Layer 9 of a small transformer language model trained on English Wikipedia (16 layers, counted from 0, width 64).
In attention head 0, each number of a token's query is one row of weights dot the token's vector x plus its bias. The head spreads its attention over the tokens so far by the softmax of query dot key.

Query weights of the head. A number n stands for n times 0.00095.
q0 (bias 0.119): 239 111 247 -111 -180 44 -136 -214 -5 -129 -134 -206 89 -15 -116 -70 -149 5 -3 118 29 231 277 -159 64 -231 -250 -114 175 15 59 78 94 -151 105 75 -113 -142 193 11 -88 30 146 48 -200 22 -57 -56 -110 -209 101 -20 144 14 17 4 185 57 9 68 -225 -33 46 -72
q1 (bias -0.102): -121 -98 -79 -13 -237 -58 37 -170 -71 91 13 7 14 54 -39 37 -108 129 273 237 30 -88 204 230 -69 -211 -75 100 -44 60 -69 -135 195 -125 -187 140 -27 -26 -258 133 -67 -73 158 246 -126 122 -49 154 97 -201 -6 44 -86 60 -266 -70 70 29 -101 122 70 -31 -37 195
q2 (bias 0.001): -3 -122 -63 -297 -170 173 94 31 -2 117 -192 149 16 -162 19 11 -6 28 -5 58 16 150 -366 161 35 86 202 4 170 -85 -31 94 -20 -100 61 -42 -50 191 22 -27 -150 45 -74 -249 60 -16 -44 -5 3 18 -97 136 -98 -18 83 -9 27 49 -128 29 95 12 -58 46
q3 (bias -0.093): 228 4 11 53 -94 -47 55 115 -110 32 13 -110 17 44 66 -137 66 23 145 90 67 -180 133 -23 117 112 -253 -184 -243 -28 -342 5 123 313 -13 -93 -32 -69 -54 -108 14 -59 0 86 -184 255 23 -154 132 35 -192 78 249 -180 106 16 159 297 -287 139 91 -21 3 -63
q4 (bias -0.135): 147 63 194 -80 -108 34 -46 1 -179 -91 160 -3 127 -165 -106 -103 -128 -78 112 -90 -23 -159 -209 174 147 160 68 -122 -193 -14 -107 -96 60 55 -20 68 -86 -57 -18 -84 -135 -97 -27 258 -34 38 67 -79 153 13 171 45 -16 -144 21 -22 -33 129 -51 -60 208 14 -5 16
q5 (bias -0.150): -39 57 95 -131 -104 119 71 -336 -40 274 88 -164 -92 -53 71 15 58 -1 164 92 -72 -160 -23 28 -86 -14 -64 158 -208 204 -20 -343 220 -41 19 -17 -37 -154 -55 -43 -38 -166 -217 117 53 -43 98 48 198 -183 25 -110 145 156 144 117 -77 298 -99 283 220 6 -103 138
q6 (bias 0.120): 72 -17 28 139 -16 166 0 18 227 2 -308 -5 -131 47 298 104 282 9 76 34 -58 -149 232 147 -33 -146 106 76 118 60 42 -46 51 -89 -70 -86 118 321 -126 25 -199 -134 15 -243 77 -58 47 -243 -191 25 -105 -231 169 -211 -78 -90 -125 -41 -27 -16 -42 -195 -166 -218
q7 (bias 0.015): 206 -78 -69 -57 -115 -25 86 153 174 -169 -45 -219 20 156 149 67 -91 47 -10 -167 -89 154 98 262 176 -24 55 -26 78 103 166 100 -167 -141 -89 84 83 78 -72 -87 31 -40 -228 -46 168 -70 -169 -113 -143 35 -135 96 -39 -65 35 159 -69 -179 38 -4 -43 103 5 135
q8 (bias 0.062): -73 107 45 5 -19 251 14 205 172 -178 -303 -82 147 -5 145 17 154 -63 6 25 -319 -207 28 -173 -78 -143 41 100 -44 -3 -22 47 -232 5 -2 48 100 178 -94 104 48 -105 -49 -59 103 53 -169 -87 -66 23 188 -99 117 109 132 17 20 -174 60 -123 79 -45 60 -28
q9 (bias -0.186): 77 -170 -36 -165 -150 -131 -96 -228 -231 241 241 -106 -59 149 -125 -22 -110 -100 -72 224 -36 -84 -165 66 -60 105 -82 160 -150 -166 126 -362 81 -72 -76 121 -180 -90 -11 -139 -114 -194 -137 354 -138 77 107 371 270 -34 19 203 162 -97 175 50 186 128 -77 171 209 22 346 -87
q10 (bias -0.073): 46 -111 -83 -260 -15 27 -173 -42 -7 120 24 -101 110 -218 -230 50 20 44 -254 -4 -114 -27 -113 176 85 143 -127 -196 33 79 89 -95 4 -135 -94 55 -134 134 -84 101 192 65 -35 53 307 -197 -102 112 126 76 52 241 -26 19 161 -14 -118 95 -79 28 70 -74 243 -78
q11 (bias 0.056): -115 130 196 -69 -64 -184 198 39 -26 -32 16 29 143 -65 27 -94 12 8 15 -133 162 -54 135 4 -162 -89 25 -65 -85 14 -172 100 -150 84 33 -192 126 269 55 -19 4 21 -103 76 89 -124 14 -157 19 -85 139 -85 -69 33 -53 80 -125 -124 -130 53 93 174 79 -14
q12 (bias -0.002): 90 -28 56 -5 115 -145 -143 -70 -122 -2 -76 14 230 -39 -92 179 -96 27 25 83 41 119 -174 93 8 -109 -222 152 28 -111 12 -31 -231 -84 195 1 -225 92 -39 28 -67 -16 -61 46 132 -43 176 18 134 78 -112 -48 -39 -214 122 94 180 36 -98 84 -192 -71 166 -37
q13 (bias -0.141): -299 -167 76 -75 -194 9 -109 54 110 157 263 22 185 29 -197 112 52 21 -23 -193 -178 142 -9 -28 5 169 -62 -9 109 -186 241 -84 -4 44 -62 -23 -215 -137 154 85 -30 89 -48 52 -69 51 -193 45 170 -69 24 90 -157 -279 -51 -18 156 108 -128 263 96 142 107 268
q14 (bias -0.036): 73 -199 91 -1 35 42 -186 30 -2 -119 36 -98 414 91 12 1 -79 -181 -244 -45 -235 68 0 -38 7 14 117 -21 59 -150 20 -146 101 -6 93 -179 -63 -10 140 39 129 -22 40 39 241 81 -22 -36 63 -130 -199 -62 51 140 100 -93 -37 42 -156 89 -11 10 -55 -81
q15 (bias -0.080): 34 51 178 25 -72 -81 -74 39 -47 45 95 -55 168 -13 125 8 112 -202 -3 141 81 -105 -15 77 -28 240 -110 44 -191 -182 -31 45 46 84 -106 27 19 45 13 44 130 -208 139 -30 -57 108 -62 111 47 27 108 -234 -58 -13 -87 -97 90 -29 -210 35 148 -251 -186 131
q16 (bias 0.062): 47 -9 -235 39 -129 -43 -44 36 69 -67 124 -78 11 -37 -6 77 -7 -157 36 228 198 -21 239 8 -236 42 88 -116 25 112 -72 26 75 71 196 -28 -102 -270 -203 5 -184 -163 -5 -137 54 181 134 116 -156 -113 -5 128 -88 -116 160 108 91 24 65 -145 106 -191 -110 55
q17 (bias -0.038): 100 -216 -234 80 -16 -11 -43 258 -77 -178 -3 -35 15 -119 164 -59 -149 79 -62 -36 -36 -36 -42 -58 -227 34 -63 154 133 88 38 164 -10 65 100 -8 283 24 -99 249 -107 8 -55 116 -98 42 -55 -56 -89 -68 -95 -88 36 0 -78 -184 -154 46 79 101 74 -7 -99 98
q18 (bias 0.076): 118 38 -230 131 89 25 116 31 118 41 -2 -36 -119 89 4 -37 -30 72 33 -44 123 92 -68 -81 -72 -80 248 29 -62 88 120 -39 -31 -227 -169 -342 47 386 -32 -10 -10 -182 62 19 206 68 -206 -149 66 -49 121 15 -39 50 43 -289 -53 -122 -61 -146 -14 -86 61 -89
q19 (bias -0.056): 232 97 158 26 -79 -78 94 -6 33 132 -137 -328 -26 -14 -91 -127 -259 -155 58 -23 13 -19 221 -196 -92 29 -60 -3 -42 24 -57 -58 -204 183 -39 196 76 -174 38 66 -204 28 110 149 135 -47 143 321 52 -100 15 241 -50 31 67 15 18 188 92 225 -76 -23 -176 -163
q20 (bias -0.050): -127 -82 206 -98 232 119 -105 95 -70 -106 0 -21 7 152 116 -210 -332 -167 317 199 -147 -15 132 -126 -10 -58 76 -42 -144 -68 59 52 45 -208 29 101 157 114 165 -111 -126 -179 20 45 170 -70 -11 -106 2 435 -1 -32 23 23 216 87 51 -17 -1 78 -100 67 -121 -153
q21 (bias -0.054): 89 75 -22 -120 -185 75 4 -8 -21 2 66 1 34 -22 -74 -94 -10 -132 -167 114 43 183 115 51 -95 -19 -179 169 185 -49 -2 69 -164 -49 -96 143 176 -29 25 53 104 50 9 -63 -207 73 -18 75 241 -136 -11 -48 140 132 77 -126 68 -14 -267 13 -85 -58 170 147
q22 (bias -0.038): 19 -21 -47 -81 61 -175 -77 45 -99 -139 128 -52 2 75 -97 0 -14 96 158 110 150 -42 -168 -121 226 38 0 265 164 -155 -167 77 11 81 239 179 47 -109 -55 -123 -327 -77 -61 40 59 121 -23 -62 104 49 -17 -190 27 -123 -65 -24 -152 76 -3 -154 -36 -20 189 127
q23 (bias -0.007): -36 112 -64 -90 212 -142 -137 -13 302 5 23 -89 155 -11 51 -36 28 134 196 -208 123 -162 -79 -176 -154 -59 -117 -102 138 -35 19 9 -15 -29 -200 -94 58 91 -108 5 20 -55 131 -25 234 -135 87 164 53 -23 -207 -21 73 -26 -71 -74 58 -48 -34 48 -33 -84 43 191
q24 (bias -0.010): -125 -33 35 186 -206 113 -175 19 48 74 36 -12 72 168 4 25 -301 -4 -36 282 175 -100 -85 130 -64 122 -204 167 -167 92 -34 -77 -59 -34 -18 193 -89 -59 195 -66 131 9 38 -30 -73 117 6 155 255 -125 -115 169 63 -4 -126 -52 -93 128 -218 -248 43 41 88 -131
q25 (bias -0.167): -175 143 -189 -113 -177 -8 66 82 -180 147 246 -10 147 -156 101 1 -129 148 -19 44 -53 -10 -97 -62 72 53 38 52 -412 130 -52 -161 102 -119 -20 93 -50 117 -67 -97 138 6 -175 -57 112 -86 136 28 137 73 34 155 188 -32 229 -189 -63 56 -17 103 -187 38 -176 112
q26 (bias 0.081): -28 188 -156 127 39 134 43 65 -148 -220 -179 -110 -233 -11 -113 154 97 43 34 -9 -162 98 164 109 44 -94 25 190 0 -68 78 194 -114 -34 86 -110 243 26 -3 -105 91 179 68 -320 208 93 79 -103 -110 -58 -69 -102 -38 76 -1 163 48 -246 101 -24 -91 143 -121 -171
q27 (bias -0.074): 84 27 -152 217 -115 37 -54 -15 26 -92 -124 -56 -105 117 54 -144 -211 -38 3 59 -92 123 -215 -125 -31 2 -135 115 13 -212 -129 -19 320 1 113 -34 60 -19 105 105 73 -118 169 -50 87 28 104 -75 -22 -67 -90 -33 57 -79 -15 8 -78 -16 78 135 125 5 -14 140
q28 (bias 0.083): -65 166 10 14 186 103 -136 -55 -145 -34 66 -184 285 48 229 -134 -119 140 -86 197 -31 -162 93 136 11 133 228 -50 17 -14 -15 200 23 128 -43 -122 -155 -11 12 -5 -52 1 -270 42 -155 -184 4 54 -81 -82 -114 6 -215 1 24 141 18 50 226 -31 -151 -43 -35 -106
q29 (bias 0.059): 3 -42 29 100 154 61 -18 -112 112 72 3 2 -115 -145 -49 -185 -172 1 -124 163 -68 226 183 -194 280 19 57 126 28 -59 -10 113 136 41 -140 -284 169 -116 -6 52 -106 77 -157 -189 -61 -112 -78 99 132 179 -116 248 104 -129 -163 88 -73 44 112 -476 76 65 -54 -11
q30 (bias 0.011): -20 -142 220 1 -291 -21 55 -76 127 133 -77 -161 81 141 -7 -175 40 39 -159 31 -137 -61 -185 68 -297 236 47 -1 -43 131 -73 -103 -95 -71 35 191 37 -62 -121 -28 192 119 -81 -77 46 5 -150 -52 194 87 60 1 -14 29 83 -196 213 36 -5 230 -188 102 141 33
q31 (bias 0.013): 165 31 -22 121 -106 83 -136 -10 117 114 58 -26 -93 -28 43 57 48 76 -75 183 14 -88 25 55 55 -129 145 85 -137 -131 -35 -125 -82 -173 -109 57 21 287 15 144 -89 116 39 -51 68 3 -44 -37 125 25 -79 -213 33 -147 -7 124 96 16 48 -56 -129 36 -80 77

Each question shows a short text with each token's key, already scaled and adjusted for position as the last token sees it. A number n stands for n times 0.002.

Then comes the last token's vector x. A number n stands for n times 0.0081.

0 "artment": 113 -191 -67 98 128 72 -190 -89 -58 213 93 1 118 -177 42 28 71 -31 -17 113 76 -26 -19 -35 60 55 -169 -207 254 77 156 25
1 " when": -43 -124 -31 123 77 299 -117 -141 -15 183 143 69 223 -154 59 -3 35 -120 -104 250 157 -80 -45 72 79 286 -44 -182 245 -84 121 18
2 " Michael": -163 -183 0 103 186 292 -140 -99 -51 243 43 82 225 -117 34 42 -79 -70 -86 106 99 -85 71 121 -2 210 -142 -100 187 -52 5 -122
3 " ent": 3 -87 -115 140 130 278 -107 -200 -62 150 77 89 9 -173 11 68 36 -152 -34 253 171 -98 -48 113 -83 197 -99 -131 171 75 -52 -35
4 "ers": 135 -66 -131 208 123 253 -76 -128 8 210 19 138 63 -182 -46 1 85 -84 -183 340 134 -60 84 30 -100 190 -44 -55 226 86 -6 -28
5 ".": -29 -55 -36 145 77 277 -96 -159 -42 173 52 166 244 -172 34 42 14 -117 -81 238 152 -146 -65 31 20 158 -67 -171 253 16 67 -13
6 " Nick": -123 -228 59 105 104 247 -78 -48 -34 263 96 85 238 -123 34 -6 -16 -56 -57 165 106 -49 68 138 -40 228 -94 -88 190 21 175 -58
7 "'s": -12 -145 27 126 110 276 -153 -127 -65 223 32 107 159 -129 -79 -58 76 -197 -89 200 130 -156 26 90 -2 284 18 -139 229 -35 -4 -107
x: -100 141 108 160 234 110 85 -65 52 -125 -87 -167 16 30 84 124 184 225 79 -1 64 22 133 154 1 -73 19 58 98 61 149 -1 -273 140 36 52 5 123 86 -50 -133 -70 -176 -214 84 -256 179 -118 -172 -119 -8 -138 -78 84 -19 -7 43 -55 167 -299 -145 -207 24 -273
Which token does the last token look at most? 5 "."

0 ".": 88 -160 -37 92 69 41 -159 -87 -57 172 72 7 105 -183 63 30 79 -46 20 123 70 -31 -49 -9 117 51 -145 -180 230 108 164 26
1 " He": 71 -172 33 135 107 258 -193 -118 -36 284 132 34 211 -156 27 -57 82 -134 -73 211 42 4 114 96 17 253 -10 -84 131 -45 93 -74
2 " was": 230 -122 -68 262 84 189 -145 -112 -54 139 88 52 139 -134 22 36 153 -255 -182 301 86 -79 60 114 -4 130 12 -148 214 -4 11 -50
3 " elected": 153 -116 -35 286 97 224 -133 -80 -8 202 66 75 98 -80 32 46 98 -87 -215 178 -3 -35 44 112 -30 108 -137 -166 301 -52 34 -15
4 " in": 85 -45 -76 199 91 253 -154 -28 -120 214 146 74 230 -73 20 47 74 -167 -142 177 -24 10 -59 54 66 166 -128 -257 196 -99 80 -5
5 " ": -57 3 -60 171 117 188 -88 -105 2 297 184 62 192 -30 119 110 9 -40 -108 166 -44 -87 -77 103 108 130 -186 -173 178 -101 -2 56
6 "187": 33 -55 -37 200 156 183 -217 -37 19 334 224 40 262 -50 118 24 -58 -74 -208 50 77 -66 -21 -14 112 144 -112 -192 225 -93 34 12
7 "2": 132 -100 -4 150 113 123 -244 -70 -53 276 171 51 281 16 138 -20 16 -97 -266 131 -18 -39 12 68 38 138 -132 -101 212 -43 53 -33
x: 280 145 132 62 -28 134 -3 -9 62 -88 -205 -190 85 68 1 -19 224 -103 -145 -71 255 1 133 -63 -173 -93 0 10 59 51 -14 -55 -140 185 110 -107 -20 -6 -68 -41 -26 -99 -1 -320 243 -69 -154 34 -54 -106 69 -152 -116 243 20 128 152 -73 103 -129 -52 160 131 -317
Which token does the last token look at most, and with what share of its attention? 2 " was", with about 50%

0 " education": 111 -191 -34 105 104 59 -174 -122 -49 232 72 -30 111 -148 59 28 95 -58 -26 106 73 -35 -22 -66 86 45 -133 -201 220 97 142 18
1 ".": 37 -85 -41 181 88 188 -123 -207 -51 186 36 125 248 -146 72 29 7 -150 -104 230 176 -132 -37 4 30 112 -65 -155 247 17 51 26
2 " He": 104 -187 6 133 90 214 -161 -126 -41 227 122 15 185 -159 34 -68 90 -133 -79 258 95 -6 110 140 11 205 17 -52 121 -29 84 -72
3 " made": 207 -127 -103 177 59 251 -108 -88 -21 114 25 77 99 -88 70 0 119 -149 -165 310 199 -27 7 85 39 220 39 -115 248 16 48 9
4 " significant": 64 -159 -17 49 98 214 -248 -151 -39 216 120 55 187 -81 -16 -26 72 -93 -171 93 82 -30 36 -2 54 212 -33 -199 257 -16 34 -35
5 " cont": 99 -46 -1 147 130 164 -211 -204 -33 230 236 96 183 -93 16 51 -99 -234 -58 79 115 44 -101 11 59 212 -152 -215 153 -43 75 30
6 "ribut": 87 -107 -98 156 149 233 -219 -90 -15 361 141 77 207 -15 9 6 -61 -163 -150 -13 153 12 27 -16 -25 219 -36 -151 165 -32 100 87
7 "ions": 57 -125 -32 208 92 155 -191 -105 10 202 112 192 145 -38 -42 6 55 -128 -174 245 27 -41 -56 -28 -90 213 -39 -185 245 -13 80 46
x: 115 206 170 23 69 76 146 3 117 23 -97 -283 28 -182 118 4 173 46 -126 -2 97 93 212 -43 -88 -193 86 118 106 38 24 -85 -151 -14 -39 -62 100 181 -11 -208 68 8 -138 -227 121 -65 -29 89 -133 -181 50 -259 157 79 -1 195 84 -124 -32 -249 -149 -33 194 -249
Which token does the last token look at most? 3 " made"

0 "ork": 82 -202 -40 82 113 94 -173 -79 -22 221 58 4 97 -193 43 25 66 -25 13 93 111 -9 9 -34 100 102 -154 -166 236 74 163 38
1 "==\n": 66 -167 -40 178 96 174 -233 -199 -65 207 110 61 251 -77 50 42 106 -197 -127 209 44 -124 -8 53 25 89 -44 -247 344 126 34 -54
2 "G": -34 -216 12 126 165 280 -215 -114 -53 161 133 115 225 -161 42 -12 -36 -174 -33 66 118 -93 100 99 -3 203 -57 -57 184 142 -26 -62
3 "elf": 10 -202 49 144 195 157 -271 -103 -42 225 155 83 294 -81 47 -51 -13 -121 -101 86 116 -89 94 76 -67 209 -55 -109 213 -8 2 -132
4 "and": -11 -223 17 154 219 228 -176 -95 -21 255 73 89 195 -129 13 -22 -51 -144 -64 173 209 -102 145 35 -149 233 32 -29 162 -119 -12 -8
5 " is": 159 -157 -122 267 109 188 -134 -107 -24 123 8 98 113 -205 -64 -3 101 -264 -154 326 97 -121 69 76 -31 176 2 -169 225 2 23 -52
6 " known": 56 -177 -14 212 71 199 -186 -87 -6 229 118 58 189 -111 6 43 35 -124 -184 148 -50 -103 54 3 24 152 -47 -155 264 -2 35 -26
7 " for": 68 -136 39 138 79 250 -81 -88 -46 233 200 37 244 -77 9 -83 28 -170 -70 159 -37 -54 3 28 -21 160 -69 -168 148 35 5 8
x: 180 25 188 169 104 64 -81 -16 -118 -190 -270 -154 -45 -174 223 216 218 230 81 59 11 -139 51 67 -8 -63 -23 24 99 58 59 44 -169 225 -109 7 -41 208 0 -179 -59 34 -78 -237 148 -227 -110 40 -25 -225 85 -20 41 -95 105 109 -14 -143 160 -138 34 -146 49 -144
Which token does the last token look at most, and with what share of its attention? 5 " is", with about 50%

0 " b": 101 -155 -57 115 104 72 -173 -93 -63 220 88 -11 82 -166 21 36 84 -59 10 99 51 -21 -30 -52 150 61 -145 -185 229 98 134 13
1 "rid": -52 -78 -10 169 77 395 -150 -81 -26 318 92 101 205 -93 -55 47 -28 -159 -118 170 84 6 -12 39 52 304 -15 -34 64 -9 32 76
2 "ges": -13 -87 -71 200 118 404 -131 -78 3 322 88 125 113 -109 -93 69 28 -102 -193 294 8 -35 -44 -60 -24 226 -14 -82 207 10 69 52
3 ",": -95 -135 -46 181 57 306 -165 -113 -136 201 138 173 210 -82 -15 69 58 -216 -159 209 -29 -72 17 -4 27 243 18 -151 138 -57 109 -17
4 " which": -18 -63 -56 91 120 304 -160 -61 -35 234 153 3 210 -186 -4 -24 35 -51 -106 236 118 -78 31 46 44 279 13 -137 198 -68 39 -11
5 " may": 113 -74 -152 269 114 234 -79 -48 24 201 79 62 75 -181 21 1 4 -126 -118 321 185 -87 61 58 -21 209 -60 -115 161 -13 60 32
6 " expl": 63 -18 -92 237 61 273 -144 -88 1 123 56 138 96 -86 23 38 -38 -122 -28 302 200 -56 -75 43 75 236 -168 -156 174 -36 49 21
7 "ain": 46 -101 -47 200 82 266 -102 -37 18 169 66 78 46 -64 12 -43 39 -129 -112 241 137 -82 -36 11 -24 340 -51 -68 205 -50 120 92
x: 202 133 -79 -102 -11 214 219 -74 295 -1 -50 -308 -94 -57 165 -72 115 267 -24 12 46 -94 10 32 30 9 -8 -62 85 88 -45 -129 -126 190 -131 -41 -21 208 -179 -145 9 10 -275 -278 126 -164 66 78 -34 66 -45 -6 60 -136 204 176 85 -112 26 -40 -47 -87 0 -172
Which token does the last token look at most, and with what share of its attention? 7 "ain", with about 30%

0 " ex": 104 -151 -60 78 98 45 -167 -78 -62 219 114 -21 101 -156 43 31 49 -68 22 101 66 -21 -44 -27 135 66 -162 -208 230 73 152 17
1 "ch": 14 -85 -36 227 124 317 -168 -165 -48 306 141 84 172 -25 56 70 19 -227 -92 178 10 -25 -70 -48 20 120 -58 -91 133 -49 -16 5
2 "ange": 45 -95 -27 155 165 369 -151 -142 -2 408 115 97 197 -125 -39 -6 28 -141 -138 194 30 -33 15 -26 -7 237 -76 -84 206 -20 69 57
3 ".": -1 -71 -52 157 74 265 -123 -177 -49 185 71 142 249 -164 24 26 31 -141 -86 249 116 -111 -59 5 62 182 -58 -169 236 46 55 35
4 " Michael": -161 -228 15 106 170 278 -121 -100 -63 221 49 70 258 -124 5 19 -76 -75 -103 133 104 -89 103 112 -44 215 -114 -97 225 -34 34 -99
5 " le": 66 -155 -96 227 45 308 -73 -165 -57 219 75 68 143 -100 7 16 62 -160 -143 208 70 -87 -71 25 59 205 -3 -152 182 61 -7 -110
6 "aves": 46 -113 -161 108 112 308 -79 -63 -25 187 -19 89 68 -176 28 15 0 -77 -232 344 122 -42 -44 -22 -63 188 47 -109 226 47 33 -30
7 " the": -128 -123 -45 173 156 280 -148 -159 -72 260 94 56 194 -199 -77 -46 89 -139 -113 132 101 -137 47 49 122 326 -11 -193 194 -72 -44 -49
x: -43 77 -22 83 180 125 52 81 73 18 -176 -66 53 104 28 129 234 145 2 -38 152 -259 260 165 -30 -145 49 -2 81 176 87 39 -271 150 -99 77 98 55 -126 -92 -17 139 -174 -210 28 -267 185 -149 -61 -57 -91 -177 -123 -20 53 104 64 -52 121 -146 -106 -134 15 -296
Which two tokens does the last token look at most, in order? 6 "aves", 3 "."

0 "ly": 112 -181 -16 97 103 78 -176 -60 -50 233 81 -3 115 -186 36 20 72 -56 -2 114 38 -21 16 -27 126 100 -145 -163 238 37 174 2
1 "ing": -1 -136 56 110 168 389 -194 -80 -26 357 131 78 193 -172 -26 26 46 -103 -121 218 105 -26 49 -29 43 320 -63 -116 176 -124 80 -20
2 " for": 20 -73 38 137 73 355 -108 -121 -45 318 197 53 213 -98 -15 -18 43 -183 -117 153 7 -13 -23 5 92 203 -79 -216 126 -26 58 19
3 " the": -102 -24 9 181 173 299 -167 -133 -56 389 143 32 203 -124 -75 -24 87 -157 -97 71 30 -128 42 73 169 276 -119 -202 178 -143 5 -27
4 " first": 55 -65 -63 154 202 343 -247 -112 -63 333 115 -30 176 -94 -7 91 120 -104 -155 68 21 -60 50 30 134 144 -51 -121 255 -123 -33 -46
5 " time": -1 -148 -59 170 112 267 -212 -130 -3 317 85 62 196 -82 12 68 159 -131 -143 193 7 -53 -41 -22 50 251 -8 -152 167 -87 85 32
6 " that": -106 -113 -18 89 101 236 -159 -149 -43 245 147 34 186 -160 60 10 39 -70 -29 263 149 -102 -19 52 82 313 -22 -127 184 -121 37 21
7 " he": 65 -110 -18 134 66 291 -124 -186 -54 262 30 -20 104 -218 48 -56 85 -120 -33 258 82 -62 13 94 42 246 0 -34 126 -21 60 -59
x: 99 90 67 94 303 130 119 -134 50 -59 -47 -81 27 150 17 122 39 -77 -18 26 -23 -327 143 145 -190 -141 73 75 135 -63 110 46 -247 22 154 -77 51 -74 -45 -10 -55 48 -222 -274 135 -222 129 -144 -56 135 -66 -1 197 8 63 75 -24 -44 183 -153 57 -186 36 -278
Which token does the last token look at most? 0 "ly"

0 " ass": 131 -138 -69 84 84 40 -166 -73 -50 203 96 -11 84 -155 59 33 66 -48 27 118 80 0 -48 -50 142 46 -158 -185 207 91 149 26
1 "ign": 25 -85 -19 234 112 264 -145 -89 -34 248 143 105 154 -10 51 98 56 -94 -127 119 204 -69 7 51 -47 288 -130 -114 234 -63 95 91
2 "ment": 93 -101 -39 230 152 248 -200 -128 -14 249 133 149 147 -56 -37 24 122 -26 -197 188 61 -52 54 -11 -72 234 -90 -102 201 -23 66 24
3 " in": -63 -49 -53 167 118 307 -151 -37 -105 298 204 73 237 -76 -45 4 72 -184 -160 176 -49 -45 -52 -39 90 184 -89 -252 204 -68 98 19
4 " Africa": -60 -108 3 102 128 228 -154 -77 -10 348 123 69 210 -83 7 20 -85 -113 -197 118 18 -4 32 25 -11 117 -205 -195 189 59 7 29
5 " while": -32 -90 37 137 35 292 -62 -106 -10 200 160 63 201 -104 44 -14 16 -160 -134 236 93 -77 -19 76 85 204 -5 -175 200 -33 102 24
6 " his": 12 -135 35 120 150 269 -103 -152 -55 280 68 16 165 -104 8 -43 105 -157 -142 158 97 -140 52 38 45 224 28 -135 179 -110 -26 -139
7 " part": 16 -87 -48 165 153 184 -225 -128 -72 324 45 42 189 -145 -26 43 -7 -160 -105 155 86 -33 19 -79 20 139 -51 -184 165 -87 -13 -19
x: -33 114 51 2 85 114 -12 10 -109 -96 -77 -252 -73 -62 145 47 275 -137 -74 10 205 -29 108 195 -70 -307 197 52 77 123 150 -5 -297 96 -31 10 -31 62 -94 -167 -77 151 15 -107 75 -220 53 30 -284 156 1 -242 217 83 91 50 31 -68 69 -224 47 -86 141 -76
Which token does the last token look at most, and with what share of its attention? 5 " while", with about 30%

0 "184": 103 -182 -47 81 92 38 -174 -60 -24 208 85 -26 117 -158 75 39 61 -47 20 98 91 -12 -6 -16 139 64 -150 -169 214 77 159 25
1 "9": 44 -116 -29 169 175 276 -344 -103 -90 335 72 35 266 -66 18 -40 41 -129 -210 154 60 -51 78 38 30 269 -83 -89 210 -4 -1 -52
2 ".": 52 -103 -68 160 114 265 -189 -173 -36 255 78 87 277 -115 51 1 87 -149 -131 237 74 -90 9 33 55 136 -86 -134 175 8 13 -9
3 " Brown": -78 -239 -7 113 142 332 -180 -80 -78 232 32 60 185 -138 -7 -4 -17 -36 -147 126 42 -7 129 100 -16 243 -50 -40 199 2 37 -52
4 " was": 231 -122 -67 275 90 218 -153 -153 -39 148 74 74 152 -157 3 18 156 -244 -181 305 49 -69 39 112 -2 109 -42 -129 215 -6 60 -62
5 " may": 140 -63 -160 287 113 214 -74 -72 23 234 81 93 115 -161 75 68 -61 -159 -130 200 111 -63 40 80 -30 193 -125 -157 219 -87 49 58
6 "or": 84 -95 127 253 108 202 -129 -130 -82 273 158 18 200 -125 -13 55 -3 -96 -34 198 28 -37 -45 37 -16 228 -219 -66 76 -186 101 34
7 " of": 96 -38 -25 276 147 237 -103 -60 -84 167 190 64 239 -43 -31 66 -34 -176 -135 187 67 -91 -53 51 38 205 -95 -193 163 -169 101 26
x: 140 112 88 56 21 208 -127 46 -31 45 -101 -250 77 -5 67 149 329 130 39 15 -67 -115 11 214 25 -144 -103 74 116 -4 -5 15 -268 141 -69 -157 17 246 -142 -101 -61 79 -15 -303 145 -86 -171 119 -8 -111 102 -127 -166 -109 107 183 96 -52 183 -26 -2 -162 -130 -180
Which token does the last token look at most, and with what share of its attention? 4 " was", with about 30%

0 "ov": 107 -186 -49 108 82 56 -191 -81 -34 237 59 -13 91 -162 46 42 85 -38 -6 111 56 6 6 -32 126 52 -147 -172 214 95 174 38
1 "es": -22 -114 -44 166 130 316 -176 -44 -24 312 92 148 178 -104 -35 40 21 -130 -213 261 112 -5 41 -7 -17 295 -64 -148 192 -24 93 12
2 " him": 45 -122 20 201 144 314 -119 -134 -10 304 25 102 146 -105 31 13 80 -81 -175 265 66 -112 27 -10 9 260 -51 -119 184 -69 117 -45
3 ".": -22 -66 -20 116 103 263 -126 -155 -33 196 62 144 233 -143 76 68 14 -93 -61 252 149 -168 -56 6 40 183 -102 -173 224 -1 57 -15
4 " Michael": -140 -213 19 85 171 269 -127 -96 -66 210 23 78 230 -126 25 37 -83 -59 -109 146 131 -90 111 109 -39 228 -118 -97 210 -29 31 -123
5 " acc": 49 -68 -144 107 62 168 -97 -98 6 122 56 172 100 -180 74 101 -15 -79 -31 269 209 -54 -95 22 45 266 -148 -155 113 35 48 -63
6 "ident": 135 -121 -42 184 170 173 -173 -94 -65 161 127 135 129 -80 59 -3 -4 -32 -148 214 130 -71 54 24 -121 182 -193 -136 254 9 51 27
7 "ally": 106 -102 -109 215 129 186 -162 -73 14 102 62 129 94 -158 57 3 -4 -59 -201 324 130 -77 2 45 23 251 -73 -72 261 -96 112 -69
x: 101 213 16 -6 -16 223 295 64 123 -15 -127 -400 2 8 41 26 126 15 -8 -31 6 -210 266 83 -20 -24 -7 20 206 -1 -33 10 -87 44 114 -148 56 127 -173 -132 -53 -3 -151 -308 153 -173 -4 33 -37 150 20 -154 30 11 85 143 -22 -12 40 -190 -27 -60 64 -283
Which token does the last token look at most? 5 " acc"